Layer 2 of a small transformer language model trained on English Wikipedia (16 layers, counted from 0, width 128).
A neuron's activation on a vector x is GELU(gate . x) times (in . x), where the dot is the dot product.

Input weights of the MLP neurons that the questions are about. A number n stands for (n - 500) times 0.00079.
n132 gate: 336 600 691 475 525 565 549 281 442 446 500 397 500 604 455 619 699 459 416 406 500 377 569 635 591 529 567 479 691 417 332 371 644 416 561 317 592 576 641 436 472 598 350 273 552 236 355 525 409 385 584 547 564 486 556 610 489 718 380 903 617 544 385 532 346 529 414 594 548 500 629 539 745 401 703 639 549 754 435 453 455 469 573 360 490 481 472 666 544 480 493 327 455 546 392 207 551 697 266 472 686 353 228 423 493 489 507 462 539 478 470 607 521 504 643 645 570 563 451 453 377 476 575 352 404 415 479 496
n138 gate: 500 598 477 564 262 331 652 454 474 410 601 697 405 534 507 358 448 649 441 537 724 473 551 635 597 418 455 405 478 607 212 607 387 411 439 762 420 441 566 252 746 697 533 445 563 666 331 537 543 563 396 543 349 474 268 343 492 768 460 447 415 639 542 609 458 230 287 496 413 613 527 380 353 327 600 452 504 304 443 584 493 331 700 675 450 500 449 459 699 355 523 459 349 556 676 638 597 592 472 696 411 411 291 433 600 260 500 478 336 592 398 515 541 435 330 544 492 600 504 132 493 662 428 594 526 616 500 560
n168 gate: 531 260 577 543 511 626 532 411 339 604 597 525 547 496 500 360 511 472 642 386 664 640 525 659 518 380 589 668 553 507 423 607 575 360 373 396 497 734 542 507 371 645 517 511 277 603 758 547 170 599 450 356 478 557 383 655 496 561 472 423 531 545 453 413 675 679 394 418 580 532 704 507 554 493 557 422 571 433 463 423 355 611 475 716 538 759 461 622 270 766 382 630 389 418 404 389 340 567 439 395 439 361 598 514 479 439 550 437 396 761 289 676 454 629 372 563 433 425 385 515 564 617 183 644 558 651 468 666
n276 gate: 530 496 536 535 425 260 523 330 588 639 516 520 362 607 682 520 488 409 292 450 365 672 397 367 597 484 547 449 396 783 437 380 708 444 441 527 390 508 348 578 675 621 575 591 569 300 374 496 414 346 294 340 535 615 435 488 612 516 515 663 559 464 452 366 425 750 643 548 746 461 425 551 229 681 109 569 239 496 309 460 346 635 399 595 316 591 699 590 398 518 492 316 388 799 340 406 662 649 479 535 535 399 551 449 539 578 457 313 442 540 431 374 434 328 587 817 370 295 675 666 430 442 516 516 335 574 453 391
n291 gate: 497 548 399 575 521 412 446 468 297 296 483 517 431 399 463 413 551 328 713 561 562 609 697 298 514 811 374 559 288 514 697 564 621 458 593 466 546 638 397 418 313 553 467 421 587 540 560 439 533 449 639 669 627 450 429 709 525 418 224 444 461 479 306 503 438 413 570 497 394 332 524 219 493 480 598 550 672 470 510 510 167 382 358 552 362 547 359 644 331 571 616 432 540 503 570 466 513 456 359 517 599 395 486 411 622 547 703 377 609 594 736 507 537 486 441 523 539 453 469 299 517 584 569 531 386 394 578 623
n308 gate: 575 179 470 504 381 152 391 576 457 369 493 716 597 391 643 523 529 375 485 763 575 523 403 474 221 261 317 567 667 485 672 555 627 553 750 511 382 547 453 400 438 743 532 590 576 613 315 478 690 569 559 482 493 653 329 607 580 456 324 402 577 473 627 530 455 571 391 486 500 670 507 526 511 386 233 551 438 627 369 572 489 635 581 556 568 110 522 360 575 423 364 651 410 559 508 419 329 572 340 411 544 368 231 452 463 550 427 597 573 436 396 514 515 749 646 597 661 471 401 609 445 424 627 596 459 485 511 419
n336 gate: 603 633 819 507 353 653 395 639 403 612 384 418 364 568 707 540 553 297 517 356 475 569 559 429 602 382 394 597 605 815 744 437 603 709 654 411 249 472 472 518 556 620 415 571 483 538 472 429 493 573 655 648 264 364 472 557 365 546 610 388 507 430 478 432 694 622 417 530 534 607 507 450 354 507 574 681 615 580 446 525 420 592 468 406 582 219 573 504 534 443 529 535 541 292 504 443 497 687 631 390 468 521 611 489 479 481 402 237 391 471 396 726 440 674 715 677 511 535 616 507 416 420 407 496 714 468 644 638
n464 gate: 436 534 712 608 441 325 357 358 682 260 483 362 605 635 525 644 479 440 656 328 458 487 443 533 393 786 570 630 659 462 479 578 617 322 223 425 617 977 358 600 463 325 504 259 300 435 406 417 354 631 537 480 738 541 545 446 509 483 464 390 233 328 424 609 416 525 601 559 436 338 685 554 487 384 479 651 826 426 622 729 447 392 615 441 568 382 610 533 504 492 504 380 702 562 534 189 412 419 583 567 640 529 735 305 607 775 668 496 562 419 687 533 574 419 116 350 724 590 570 412 377 459 550 537 345 438 376 400
n467 gate: 639 552 660 439 400 441 541 282 522 537 567 503 380 536 427 588 658 639 472 345 487 618 734 577 436 513 519 568 582 516 549 614 467 421 410 497 531 400 435 650 529 579 488 291 600 409 444 424 214 443 665 567 564 547 393 532 572 611 360 406 624 596 403 461 584 481 734 370 429 590 633 554 600 371 367 588 513 544 802 526 393 684 481 308 482 510 525 487 639 548 418 526 415 379 399 414 420 653 476 429 456 636 694 554 522 654 434 491 538 448 480 625 408 520 675 522 613 418 589 607 500 748 471 551 606 452 617 698
n490 gate: 257 667 677 504 385 492 717 496 542 485 457 607 627 532 442 673 496 702 353 372 548 468 772 532 715 619 523 373 543 348 432 453 594 392 615 594 298 608 511 516 594 532 360 546 423 705 504 625 331 593 551 701 429 600 635 449 452 641 595 624 894 671 508 619 297 380 144 708 454 579 385 410 409 632 597 377 461 454 284 576 523 164 484 496 504 400 388 476 508 690 468 551 500 394 697 563 530 585 376 307 516 438 679 567 411 578 430 354 442 841 640 573 411 596 451 627 508 244 645 416 453 427 401 484 409 621 418 681
n132 in: 455 399 500 311 371 296 539 695 368 428 624 399 568 460 472 373 321 424 542 388 457 322 542 682 454 533 535 659 416 435 424 335 481 476 313 408 621 493 639 642 433 493 500 436 636 287 378 500 547 391 687 382 457 556 423 322 281 656 476 670 665 346 554 400 712 359 569 392 476 589 424 571 393 507 591 608 507 591 572 558 598 309 585 327 408 684 580 415 424 399 711 564 545 111 496 567 534 469 500 579 677 521 504 500 489 436 504 340 585 442 634 566 714 478 510 479 360 577 157 399 475 702 500 568 564 582 722 443
n138 in: 582 157 511 356 693 526 369 637 730 543 559 507 377 575 551 349 606 486 424 394 466 375 399 396 375 462 603 627 529 530 388 478 392 398 511 529 393 543 586 629 599 557 347 337 370 602 287 731 458 438 511 532 452 732 547 426 417 379 633 395 538 443 444 738 787 496 541 472 650 297 657 504 396 525 507 442 583 594 343 613 515 284 343 230 358 819 554 471 493 497 553 478 402 401 432 426 752 691 446 567 203 664 601 599 383 411 606 353 522 443 616 327 456 643 553 500 466 496 456 721 442 417 496 585 470 739 522 563
n168 in: 631 437 456 547 543 452 534 456 330 489 604 301 516 559 465 524 362 508 527 477 394 460 576 570 939 573 458 437 485 468 422 519 609 544 465 276 609 702 398 787 492 376 504 431 595 466 424 411 345 504 342 515 570 451 248 690 548 635 199 318 680 496 359 597 629 476 429 507 530 547 140 477 586 444 335 321 485 595 583 385 294 705 339 551 656 447 716 310 665 441 405 744 439 411 536 512 575 515 402 516 292 416 457 766 561 492 492 387 650 540 500 629 615 456 653 387 644 450 631 810 569 542 394 744 286 593 542 605
n276 in: 351 507 412 507 572 485 344 274 762 672 700 384 754 384 667 298 422 552 405 535 525 555 518 367 635 635 390 511 549 529 634 546 690 684 616 532 410 472 497 568 578 699 358 526 549 447 412 464 421 348 464 381 435 447 380 464 610 489 524 533 398 352 544 496 311 475 653 531 653 482 551 669 514 628 479 539 412 267 434 518 542 607 695 518 324 364 430 597 455 466 353 565 549 614 412 496 552 591 292 565 304 546 522 607 649 496 280 385 596 485 474 332 192 548 566 507 623 280 464 765 397 496 790 432 446 350 600 669
n291 in: 399 460 229 493 554 467 903 663 441 576 593 504 467 398 475 434 581 302 436 514 500 526 472 450 529 623 304 594 482 398 703 614 478 432 496 568 615 616 552 346 365 673 531 421 511 366 465 407 575 511 642 660 449 377 634 400 640 479 291 566 571 741 445 547 652 533 431 198 604 403 369 565 623 528 511 532 451 436 343 485 327 534 575 555 462 398 430 181 451 568 460 400 530 721 496 321 562 665 406 734 472 518 496 661 440 526 472 455 543 441 792 468 543 460 552 542 519 372 596 329 486 486 634 579 186 482 511 776
n308 in: 464 186 591 352 344 360 442 412 478 386 460 623 478 590 632 338 343 518 788 544 687 644 413 407 309 346 386 612 714 538 750 558 700 700 586 349 729 511 500 459 544 473 450 558 670 344 420 404 567 536 405 391 444 507 431 334 580 467 572 444 517 515 373 407 728 402 338 231 414 600 478 585 418 376 262 493 558 540 380 436 573 607 551 309 404 399 344 530 504 350 326 662 563 353 443 257 521 431 527 559 533 500 291 360 569 442 394 785 599 515 539 428 653 613 671 615 500 562 478 526 522 551 406 670 463 577 284 448
n336 in: 397 526 291 390 478 463 377 659 653 567 504 541 404 600 171 556 511 670 630 691 515 489 511 390 493 653 515 556 475 552 411 637 416 396 493 631 716 371 379 602 402 316 532 581 590 507 647 394 385 648 326 615 717 593 709 617 620 733 660 273 493 560 504 669 474 352 470 683 288 624 544 401 239 461 533 575 360 543 682 571 475 539 388 389 486 739 604 526 419 500 639 467 299 605 661 602 423 275 519 485 500 529 618 478 395 538 551 286 449 601 378 461 442 436 507 436 352 294 733 633 652 640 500 562 684 467 428 628
n464 in: 776 479 526 697 576 723 541 491 573 584 396 694 568 470 641 423 554 346 698 624 614 586 574 458 421 552 396 615 479 598 572 500 400 794 542 299 622 726 545 538 150 367 464 544 516 319 385 717 249 583 666 564 445 484 463 349 637 492 447 538 199 465 284 656 737 585 202 389 492 223 297 722 369 568 388 730 726 620 347 594 307 255 529 615 560 385 475 684 536 730 474 354 447 408 812 554 689 557 518 475 529 517 309 454 657 584 438 537 562 539 640 394 467 607 399 345 400 562 342 364 550 221 610 554 378 366 537 383
n467 in: 316 397 403 405 572 590 620 482 431 611 291 456 517 483 530 649 467 605 463 580 263 559 298 452 527 507 487 260 607 369 479 550 578 287 685 392 487 393 374 581 298 657 611 396 490 480 417 449 655 540 534 413 449 347 640 605 563 554 428 621 590 468 521 664 524 483 324 567 612 653 411 483 415 373 520 670 497 440 321 587 400 513 426 514 568 547 563 490 503 228 399 497 425 463 742 480 304 560 393 701 520 393 589 480 497 472 376 626 446 756 659 470 611 562 539 497 307 393 402 345 651 427 510 642 647 304 453 707
n490 in: 608 485 461 573 500 520 730 551 589 702 412 473 597 372 496 555 421 793 519 458 434 465 549 285 721 260 439 473 413 352 415 731 309 471 604 588 255 523 526 546 671 665 522 476 549 827 173 489 562 719 363 525 519 508 413 515 563 504 467 570 562 639 461 592 643 554 492 598 433 435 465 301 670 669 553 680 395 334 418 715 451 393 561 457 496 294 515 458 485 623 539 848 403 588 668 324 404 601 492 454 500 610 477 469 455 524 549 683 485 367 644 631 299 473 485 365 643 651 462 779 697 511 194 626 623 630 489 454

Each question shows a token from some text and the vector x that enters the MLP there. A number n stands for (n - 500) times 0.012.

" |": 475 465 582 537 527 393 522 522 516 607 481 476 404 562 569 490 704 513 515 466 427 457 490 355 600 406 439 553 431 579 564 461 539 548 531 583 492 481 342 526 554 560 513 485 676 419 395 425 637 544 598 638 314 341 451 424 260 521 354 463 497 433 391 555 610 579 573 387 573 544 433 449 562 273 327 655 495 387 369 565 531 645 575 577 418 452 497 504 605 433 359 541 611 446 402 439 569 620 405 442 536 436 389 529 596 579 553 447 692 487 542 561 425 460 469 493 694 603 487 372 398 569 618 583 369 428 400 550
Which neuron lights up most? n308

"ers": 530 363 293 628 411 545 559 467 316 564 509 562 547 538 491 481 551 505 625 481 464 544 562 269 563 561 358 414 435 613 434 428 551 632 399 514 519 496 532 520 518 375 424 394 426 444 535 691 399 492 446 359 469 487 507 413 467 594 511 594 396 446 652 499 564 605 666 434 447 552 420 447 583 366 442 596 404 343 406 436 395 581 457 467 637 606 365 521 573 447 386 575 571 381 452 376 625 434 480 418 480 592 414 611 539 569 211 527 416 380 396 495 467 575 438 444 667 494 463 488 540 492 556 457 493 473 540 610
Which neuron lights up most? n168

"ity": 326 402 358 545 495 450 518 465 483 536 560 432 553 374 441 627 532 554 454 433 629 542 561 418 373 511 497 401 534 583 345 426 496 525 495 492 557 459 433 737 620 397 368 402 507 555 393 560 685 575 483 544 374 361 435 443 523 416 431 505 471 623 657 513 669 566 603 418 522 513 318 530 404 429 533 605 566 407 434 459 555 569 586 391 486 424 397 582 354 395 479 539 452 422 510 509 544 609 583 413 522 430 316 652 515 505 475 542 666 567 410 397 255 437 604 545 614 388 419 625 427 425 470 490 691 581 452 600
The most active neuron and its activation: n308, at about 1.7

"|": 531 476 548 531 498 486 543 436 555 648 636 412 268 569 398 547 786 468 272 524 338 502 559 444 642 351 519 535 345 580 371 487 541 581 501 500 537 558 363 353 557 566 455 468 622 369 503 472 547 545 515 660 337 319 464 471 409 552 438 402 525 381 543 510 527 566 506 397 576 569 453 540 546 396 427 563 533 469 538 513 558 535 643 579 541 517 567 457 501 447 467 607 551 502 387 412 486 657 482 508 503 365 338 459 609 619 602 532 627 486 420 601 450 478 466 527 631 512 521 330 416 513 534 475 362 504 538 665
Which neuron lights up most? n276

" Party": 421 421 494 517 410 742 461 377 515 556 549 402 374 458 607 487 572 399 476 362 513 545 569 395 595 509 291 549 458 489 524 435 615 432 364 614 539 433 400 584 495 398 346 583 514 410 477 453 481 542 585 683 468 431 452 542 334 478 473 484 420 406 457 557 667 449 531 431 658 665 516 449 469 335 500 468 420 425 531 530 366 633 374 599 735 692 438 564 409 513 583 504 504 382 465 428 561 514 549 431 478 566 571 431 540 541 467 569 652 395 363 618 452 602 578 449 565 374 505 451 541 512 410 563 632 503 547 621
The most active neuron and its activation: n168, at about 4.7

" Conservative": 510 508 486 447 500 438 424 419 520 608 596 475 420 520 561 626 627 331 389 316 547 567 579 208 589 661 408 597 394 476 527 455 500 395 500 532 580 378 371 568 335 511 438 529 635 292 535 484 532 621 488 643 488 455 485 532 431 582 551 527 532 330 390 475 550 465 509 463 561 409 511 475 424 241 399 549 513 478 584 457 458 655 375 615 493 658 376 666 559 541 567 614 501 390 545 387 552 528 379 512 529 543 384 578 520 491 519 511 494 507 385 635 463 624 591 491 648 471 586 437 580 459 484 645 726 513 584 559
Which neuron lights up most? n336

" John": 604 557 438 522 491 563 497 530 513 589 391 510 491 532 512 625 702 475 553 394 382 507 511 200 591 652 554 627 499 662 504 510 575 408 519 476 406 433 337 468 338 509 480 478 633 425 566 602 525 513 439 500 571 423 563 475 381 468 483 485 602 398 421 540 693 422 588 451 523 503 461 513 502 228 578 431 613 414 510 536 405 638 463 463 357 677 484 603 500 531 434 354 476 356 475 434 462 592 392 510 542 494 261 446 353 428 474 435 518 501 575 588 303 624 497 513 625 358 537 448 399 500 498 461 619 650 567 371
The three highest activations, in order: n336, n467, n291

" military": 493 493 492 422 352 414 549 381 402 528 626 428 551 500 427 385 615 428 411 387 481 438 711 384 376 620 513 591 397 474 452 334 597 532 650 489 527 369 514 602 474 453 460 624 464 386 528 575 537 508 420 660 551 423 437 490 457 403 388 522 519 433 407 440 514 537 620 404 520 648 409 551 454 305 589 614 525 556 500 559 479 580 464 525 631 579 346 556 302 330 659 551 526 412 451 401 547 558 550 524 570 547 490 659 695 436 468 486 548 412 434 534 450 586 547 481 551 356 489 596 672 472 461 722 504 591 515 512
Which neuron lights up most? n132

"ly": 387 488 409 695 395 450 478 425 416 577 544 466 432 601 497 554 615 563 455 457 470 530 666 681 480 588 444 369 588 600 373 286 560 457 476 429 434 438 439 590 388 485 554 342 554 377 468 612 524 400 594 599 440 434 511 362 356 436 543 397 493 417 609 354 538 588 432 548 420 605 586 417 556 445 473 727 556 465 537 448 459 511 468 463 530 665 508 642 518 440 307 539 500 335 500 544 697 512 513 516 498 433 486 254 502 508 365 435 522 509 499 458 393 515 551 581 525 469 474 595 336 496 575 638 587 351 535 590
The two highest activations, in order: n132, n467

" of": 508 420 496 567 534 651 623 506 584 525 495 418 343 542 527 562 695 470 530 513 368 511 600 359 453 483 529 578 460 628 550 460 574 483 401 347 395 535 400 514 595 380 450 307 453 422 559 556 511 448 477 598 554 541 373 361 303 470 382 578 388 427 603 556 596 443 489 455 545 496 497 360 497 423 524 577 312 524 418 568 542 560 431 446 596 587 548 481 587 369 331 615 634 529 619 411 603 542 668 584 451 512 392 306 501 534 452 451 659 352 584 600 311 529 477 415 530 315 434 509 510 593 521 589 577 545 386 363
Which neuron lights up most? n464

"-": 568 412 496 684 491 459 537 669 427 554 561 446 334 426 405 602 650 556 447 518 335 580 552 540 560 390 391 585 352 514 359 406 573 490 396 520 601 625 303 459 562 448 633 464 512 456 575 597 488 412 501 685 396 395 621 437 549 429 439 515 498 388 481 504 580 438 255 379 581 638 422 481 585 473 571 415 440 587 427 563 525 460 445 349 432 772 445 420 477 583 418 415 568 508 503 490 614 523 479 543 468 464 479 510 471 608 563 463 551 352 318 585 548 477 508 588 590 453 317 398 422 594 463 550 504 427 519 566
Which neuron lights up most? n132

" 0": 598 567 645 589 563 641 509 567 472 532 649 709 471 666 516 540 519 547 396 428 427 626 578 374 577 495 416 654 528 491 378 606 666 455 397 523 400 512 467 650 488 443 472 586 613 172 608 543 486 460 591 521 437 436 523 514 440 539 494 470 587 326 377 560 527 601 510 476 539 643 303 473 534 413 467 412 420 551 537 502 570 557 550 398 471 619 485 427 533 592 379 610 512 396 605 418 520 680 299 439 443 464 371 476 652 465 567 466 670 490 354 565 479 554 630 575 653 555 499 367 623 418 504 410 448 444 470 572
Which neuron lights up most? n168

" Michael": 589 491 353 469 442 567 518 488 459 531 423 485 537 532 539 563 660 462 628 339 473 430 581 252 619 631 525 617 515 615 514 479 493 372 532 530 372 419 368 536 424 440 532 530 626 439 514 645 546 512 472 531 470 408 622 514 457 387 461 460 537 424 393 559 612 502 504 545 447 497 473 636 649 267 545 482 570 398 504 506 439 570 528 580 472 585 461 658 395 535 510 453 481 385 455 472 455 679 472 554 525 518 249 537 400 501 449 421 625 513 563 575 367 604 580 580 652 358 561 488 409 641 572 488 809 741 497 489
The three highest activations, in order: n336, n291, n467

"  ": 534 519 575 629 525 618 499 708 528 505 574 487 394 398 500 487 594 485 349 615 409 460 580 449 647 556 540 651 552 467 445 606 568 535 343 427 591 546 316 435 565 363 477 431 607 468 451 629 374 502 622 637 440 282 538 512 329 520 519 582 623 386 445 572 474 436 622 316 472 684 356 449 563 433 597 457 451 444 575 469 452 557 496 556 629 631 465 472 458 553 471 490 580 471 631 532 456 582 358 584 491 554 397 647 508 573 528 526 608 508 243 516 469 456 589 491 556 454 567 367 529 481 588 424 564 393 611 655
Which neuron lights up most? n291

"97": 561 670 421 575 463 490 588 535 422 520 547 454 414 526 576 505 506 614 490 502 331 468 573 523 597 604 500 550 391 362 375 438 514 573 555 578 435 491 427 766 503 406 491 388 528 304 417 477 390 611 451 448 298 547 514 450 507 578 484 481 506 451 463 487 478 393 376 530 676 553 385 508 516 547 599 515 558 300 592 384 588 462 473 539 400 482 378 501 548 639 375 669 414 470 652 416 722 520 369 475 436 353 424 548 476 520 537 454 620 375 450 622 591 498 556 520 623 391 470 671 551 348 467 583 446 561 520 528
Which neuron lights up most? n490

" ±": 539 679 459 492 471 618 376 375 523 516 644 488 492 726 411 661 540 470 506 401 470 436 494 445 590 646 494 456 523 508 526 679 611 584 481 522 496 467 321 654 622 413 544 453 598 321 611 542 526 510 499 472 314 392 482 558 496 575 499 559 463 569 488 484 462 444 556 456 546 581 563 364 662 408 556 452 536 449 513 457 610 576 478 521 435 748 429 449 631 483 387 587 589 386 580 636 525 585 322 504 510 530 379 485 558 479 514 452 643 667 335 751 458 444 668 439 580 403 550 492 556 532 531 482 493 467 507 749
Which neuron lights up most? n467

"r": 493 359 572 538 490 343 500 477 476 592 545 487 497 532 371 443 493 545 315 277 548 574 530 461 679 611 506 408 414 556 447 355 539 533 475 558 448 413 332 527 439 531 453 460 625 589 325 696 539 457 488 461 497 431 483 341 395 430 323 446 350 443 757 431 396 470 426 454 538 539 508 446 633 535 445 559 394 461 310 462 486 413 442 420 519 687 503 461 522 518 506 438 517 439 574 419 540 468 294 492 620 409 538 559 356 610 522 520 540 558 340 558 286 580 557 353 626 481 351 512 588 569 432 459 465 541 459 558
Which neuron lights up most? n490

"5": 504 551 506 493 586 450 580 532 476 645 640 446 433 562 608 585 566 528 481 247 447 575 577 481 597 713 575 537 407 477 309 451 631 499 429 537 549 452 529 562 471 484 488 436 687 424 419 479 502 595 368 396 414 388 528 470 448 657 419 573 453 488 454 597 506 552 454 413 754 617 330 532 578 458 526 584 507 527 440 464 569 492 542 590 535 380 434 417 624 537 461 425 424 516 630 495 656 650 405 455 615 358 432 506 481 612 484 440 703 375 458 524 339 443 543 428 724 515 392 497 456 489 396 570 662 531 427 580
Which neuron lights up most? n132

"ire": 394 498 503 572 520 374 489 374 481 626 472 604 524 505 583 432 552 537 333 627 673 500 560 434 396 656 568 476 383 587 446 375 594 573 457 497 657 366 483 618 489 438 484 361 477 730 569 461 562 512 428 491 266 540 563 539 438 403 366 441 493 566 487 512 464 375 403 382 464 594 549 328 494 324 563 424 562 424 502 339 479 478 506 370 511 595 484 444 549 419 583 354 678 424 518 359 621 498 565 487 422 557 297 516 413 561 640 577 625 524 383 512 287 533 589 534 546 502 527 481 458 432 428 589 561 562 582 381
The most active neuron and its activation: n138, at about 1.6

" Pres": 528 535 420 501 370 662 533 533 523 538 554 510 464 509 584 547 685 496 527 514 549 493 512 362 525 691 392 531 501 454 425 390 601 452 391 484 490 428 284 584 389 624 398 495 678 511 606 524 443 503 378 505 520 491 452 482 333 429 486 449 475 447 398 274 644 434 485 392 521 567 439 432 504 228 594 620 502 653 577 610 416 557 386 589 577 688 360 510 393 490 651 394 453 423 423 698 516 593 408 475 463 497 568 455 463 659 565 469 537 519 464 593 327 554 453 436 532 599 678 440 579 587 624 496 393 563 558 563
The three highest activations, in order: n336, n291, n168

" 116": 579 612 552 524 472 634 550 532 511 627 658 426 401 498 579 518 636 444 391 375 377 443 621 400 669 748 575 616 583 465 392 590 620 546 523 496 544 492 523 580 429 490 421 607 618 388 598 622 401 471 420 453 470 550 497 516 410 435 508 605 581 395 450 544 395 504 475 367 631 592 283 566 421 311 597 485 600 454 673 418 629 466 591 579 449 629 400 454 418 504 512 420 458 432 592 504 548 592 390 503 544 349 426 587 582 521 608 403 686 458 545 544 549 600 565 504 687 439 585 450 378 425 463 524 653 549 451 450
The most active neuron and its activation: n132, at about 3.5

" Republican": 603 593 495 597 510 472 497 359 543 652 545 510 531 549 457 508 683 551 584 297 526 397 582 207 566 637 340 554 551 546 505 441 548 424 556 481 575 411 434 578 542 510 310 486 484 367 400 337 496 609 563 619 486 405 567 553 363 511 378 456 507 334 426 393 629 534 550 483 626 569 331 526 533 247 565 451 527 442 575 525 486 622 330 567 483 543 381 678 532 404 553 541 420 470 464 383 569 521 501 565 580 625 316 521 552 417 451 412 540 550 440 510 361 541 540 500 567 413 606 408 591 485 516 605 634 508 543 555
The three highest activations, in order: n336, n467, n291

".": 498 450 379 571 640 613 585 521 539 508 725 415 501 644 433 507 561 647 554 527 493 609 581 459 635 377 516 645 346 677 399 492 649 549 472 547 566 458 316 520 596 449 475 472 569 289 383 616 511 504 643 528 360 389 526 471 432 535 426 406 342 457 534 542 523 484 510 357 516 655 430 499 646 412 512 496 495 480 545 618 636 590 450 447 506 695 502 569 564 539 416 377 454 526 484 631 656 588 431 518 434 377 414 370 468 474 472 426 571 426 568 633 534 592 619 506 461 437 458 437 516 353 381 524 629 439 436 490
Which neuron lights up most? n138

" until": 503 531 439 418 348 566 548 471 593 566 498 444 465 546 472 409 626 539 407 461 598 525 666 422 596 586 545 441 389 694 525 522 557 386 611 565 399 485 344 410 525 511 337 469 606 490 564 579 516 485 463 521 360 388 528 332 515 368 562 497 451 495 433 483 518 415 585 426 539 610 446 364 392 389 493 568 499 578 470 581 532 584 519 637 498 649 363 524 326 463 423 427 481 437 494 412 521 740 502 635 380 477 534 438 548 422 465 313 600 428 633 742 515 523 433 540 360 537 580 633 363 407 485 471 438 329 462 578
The three highest activations, in order: n276, n291, n138

" 36": 693 654 502 628 537 557 616 539 500 592 612 470 411 637 518 538 530 551 357 505 385 363 567 489 613 682 561 687 565 489 468 490 754 559 515 493 504 511 526 491 485 486 342 525 626 274 618 540 448 552 426 462 469 510 646 608 410 576 417 408 536 423 393 551 582 617 571 464 614 606 275 478 561 418 542 548 524 427 576 490 606 485 539 529 522 605 436 435 439 472 637 654 424 400 529 502 563 474 298 481 439 397 383 475 559 570 528 414 775 382 368 585 472 618 500 510 534 552 562 447 488 442 438 396 613 590 564 454
Which neuron lights up most? n132

" to": 438 603 454 546 459 523 403 371 556 638 505 468 395 548 459 356 632 526 418 452 481 554 530 410 562 494 488 555 321 601 392 435 566 528 409 408 522 562 394 477 646 416 471 446 485 431 597 558 596 501 576 532 529 367 563 357 419 324 408 601 440 442 520 518 548 443 545 588 561 684 472 363 550 448 541 616 407 507 543 714 585 472 578 539 469 597 476 509 588 308 484 356 583 446 454 465 568 736 434 608 394 514 474 373 477 459 352 496 510 509 647 770 381 409 447 457 465 379 355 540 446 408 462 564 393 434 521 600
The most active neuron and its activation: n276, at about 2.2

"to": 455 541 450 580 440 347 584 450 531 556 413 537 550 605 561 601 500 617 576 428 437 531 624 405 403 615 525 517 483 687 402 454 465 408 489 472 572 476 650 477 260 588 439 357 566 531 502 558 379 478 349 639 444 550 484 551 476 430 370 523 390 368 592 579 498 462 633 451 656 609 528 421 652 427 454 457 488 496 440 406 466 367 548 468 538 667 514 613 482 517 219 444 726 478 393 505 432 460 539 526 479 460 453 449 344 647 330 531 682 515 628 484 347 601 573 553 516 432 418 650 432 542 421 477 506 361 576 408
The three highest activations, in order: n276, n467, n464

"8": 555 545 505 464 554 552 595 452 445 675 482 432 337 566 590 494 502 530 495 377 358 477 638 508 579 694 568 587 416 400 298 510 626 523 547 582 561 461 478 680 472 421 554 530 587 415 423 540 584 539 447 428 399 479 469 376 428 645 406 480 508 464 508 533 436 366 428 482 664 534 421 514 551 479 686 466 558 495 561 413 532 534 524 553 472 483 366 398 507 626 438 602 552 543 674 506 632 718 451 447 444 438 553 496 491 693 549 373 680 236 497 511 326 465 561 447 737 498 384 471 519 450 413 554 550 484 440 532
The most active neuron and its activation: n490, at about 2.6

"equ": 418 552 414 553 383 549 463 616 366 453 573 553 525 485 348 459 463 510 517 406 490 587 641 363 358 602 478 417 643 415 334 532 540 470 478 565 534 450 420 596 623 541 358 466 514 418 534 582 362 551 529 520 219 381 383 440 585 567 441 464 408 430 525 464 528 590 602 501 475 506 350 454 585 460 567 502 346 473 512 502 582 437 444 384 566 606 457 573 316 462 542 583 621 471 520 572 524 582 370 479 301 683 359 562 426 504 564 629 554 465 380 637 479 546 601 559 363 487 527 393 730 469 467 531 467 357 518 554
Which neuron lights up most? n467

" Champion": 664 522 472 497 463 520 446 603 515 544 474 527 454 462 558 652 658 506 583 404 438 521 502 280 598 528 387 577 515 494 524 449 615 473 548 468 582 453 498 693 535 406 377 401 631 565 461 488 317 463 410 598 407 466 619 458 418 383 532 441 483 455 368 485 774 386 511 413 527 572 614 525 459 236 568 498 465 482 502 534 324 499 609 674 585 620 380 591 460 450 579 556 458 422 398 454 676 583 347 372 559 503 599 519 491 496 376 504 504 571 427 511 415 581 602 571 477 492 505 403 561 471 541 369 688 641 502 317
Which neuron lights up most? n336

" aid": 536 560 349 420 369 402 508 368 527 640 365 551 593 449 549 505 682 524 458 399 598 466 581 501 493 737 448 634 610 492 491 396 591 560 562 421 479 472 506 701 730 584 451 355 644 474 554 655 564 499 370 591 450 344 387 627 581 391 406 575 605 489 484 479 575 670 641 423 494 651 537 392 583 350 472 514 436 585 456 535 441 546 481 519 418 480 364 664 509 493 465 500 479 432 574 410 529 610 492 434 412 554 374 542 495 602 459 491 416 563 450 671 400 543 502 496 489 411 498 546 707 453 492 608 501 624 563 506
Which neuron lights up most? n276

"ana": 574 325 559 696 495 526 459 546 361 480 480 582 539 617 521 479 521 607 647 525 580 484 496 467 489 588 596 434 512 511 244 443 582 473 431 556 526 457 480 503 355 410 532 302 596 720 538 484 626 416 349 477 464 508 578 524 323 505 392 525 481 458 527 422 485 435 586 349 587 644 537 531 621 360 605 510 413 320 505 397 477 432 524 536 603 460 537 491 445 510 451 492 447 347 572 395 619 512 691 437 395 448 353 431 429 460 502 570 502 482 435 436 309 597 694 505 359 397 351 459 499 481 492 522 409 636 446 469
The three highest activations, in order: n138, n168, n308

" Labour": 514 560 458 385 468 422 444 393 535 560 616 503 411 606 594 584 609 406 454 314 611 552 605 269 604 564 394 554 349 437 519 453 510 436 503 515 485 406 365 646 423 483 471 516 572 302 509 424 543 634 581 602 457 405 499 617 406 573 510 524 582 295 446 534 638 542 610 469 540 477 435 451 416 254 397 601 497 435 552 504 424 603 409 504 536 679 376 631 537 523 522 555 455 389 527 359 606 473 497 437 527 551 342 538 465 474 497 545 619 569 383 678 446 625 555 501 672 466 596 461 654 449 490 659 702 583 603 564
Which neuron lights up most? n336

" Empire": 418 429 446 448 453 375 485 385 504 453 566 653 594 491 556 493 676 480 513 549 540 430 586 443 611 585 490 563 467 590 499 376 513 552 518 412 464 395 456 667 507 468 351 435 535 597 525 554 552 531 358 586 598 547 549 614 382 503 491 553 328 470 620 491 658 538 529 308 570 511 463 422 380 219 533 526 475 386 431 527 435 601 619 562 540 597 411 514 422 417 399 540 534 439 412 328 498 703 440 453 455 515 476 655 650 387 636 465 484 398 418 466 287 526 612 576 539 389 604 590 466 487 508 630 625 612 638 493
The two highest activations, in order: n276, n168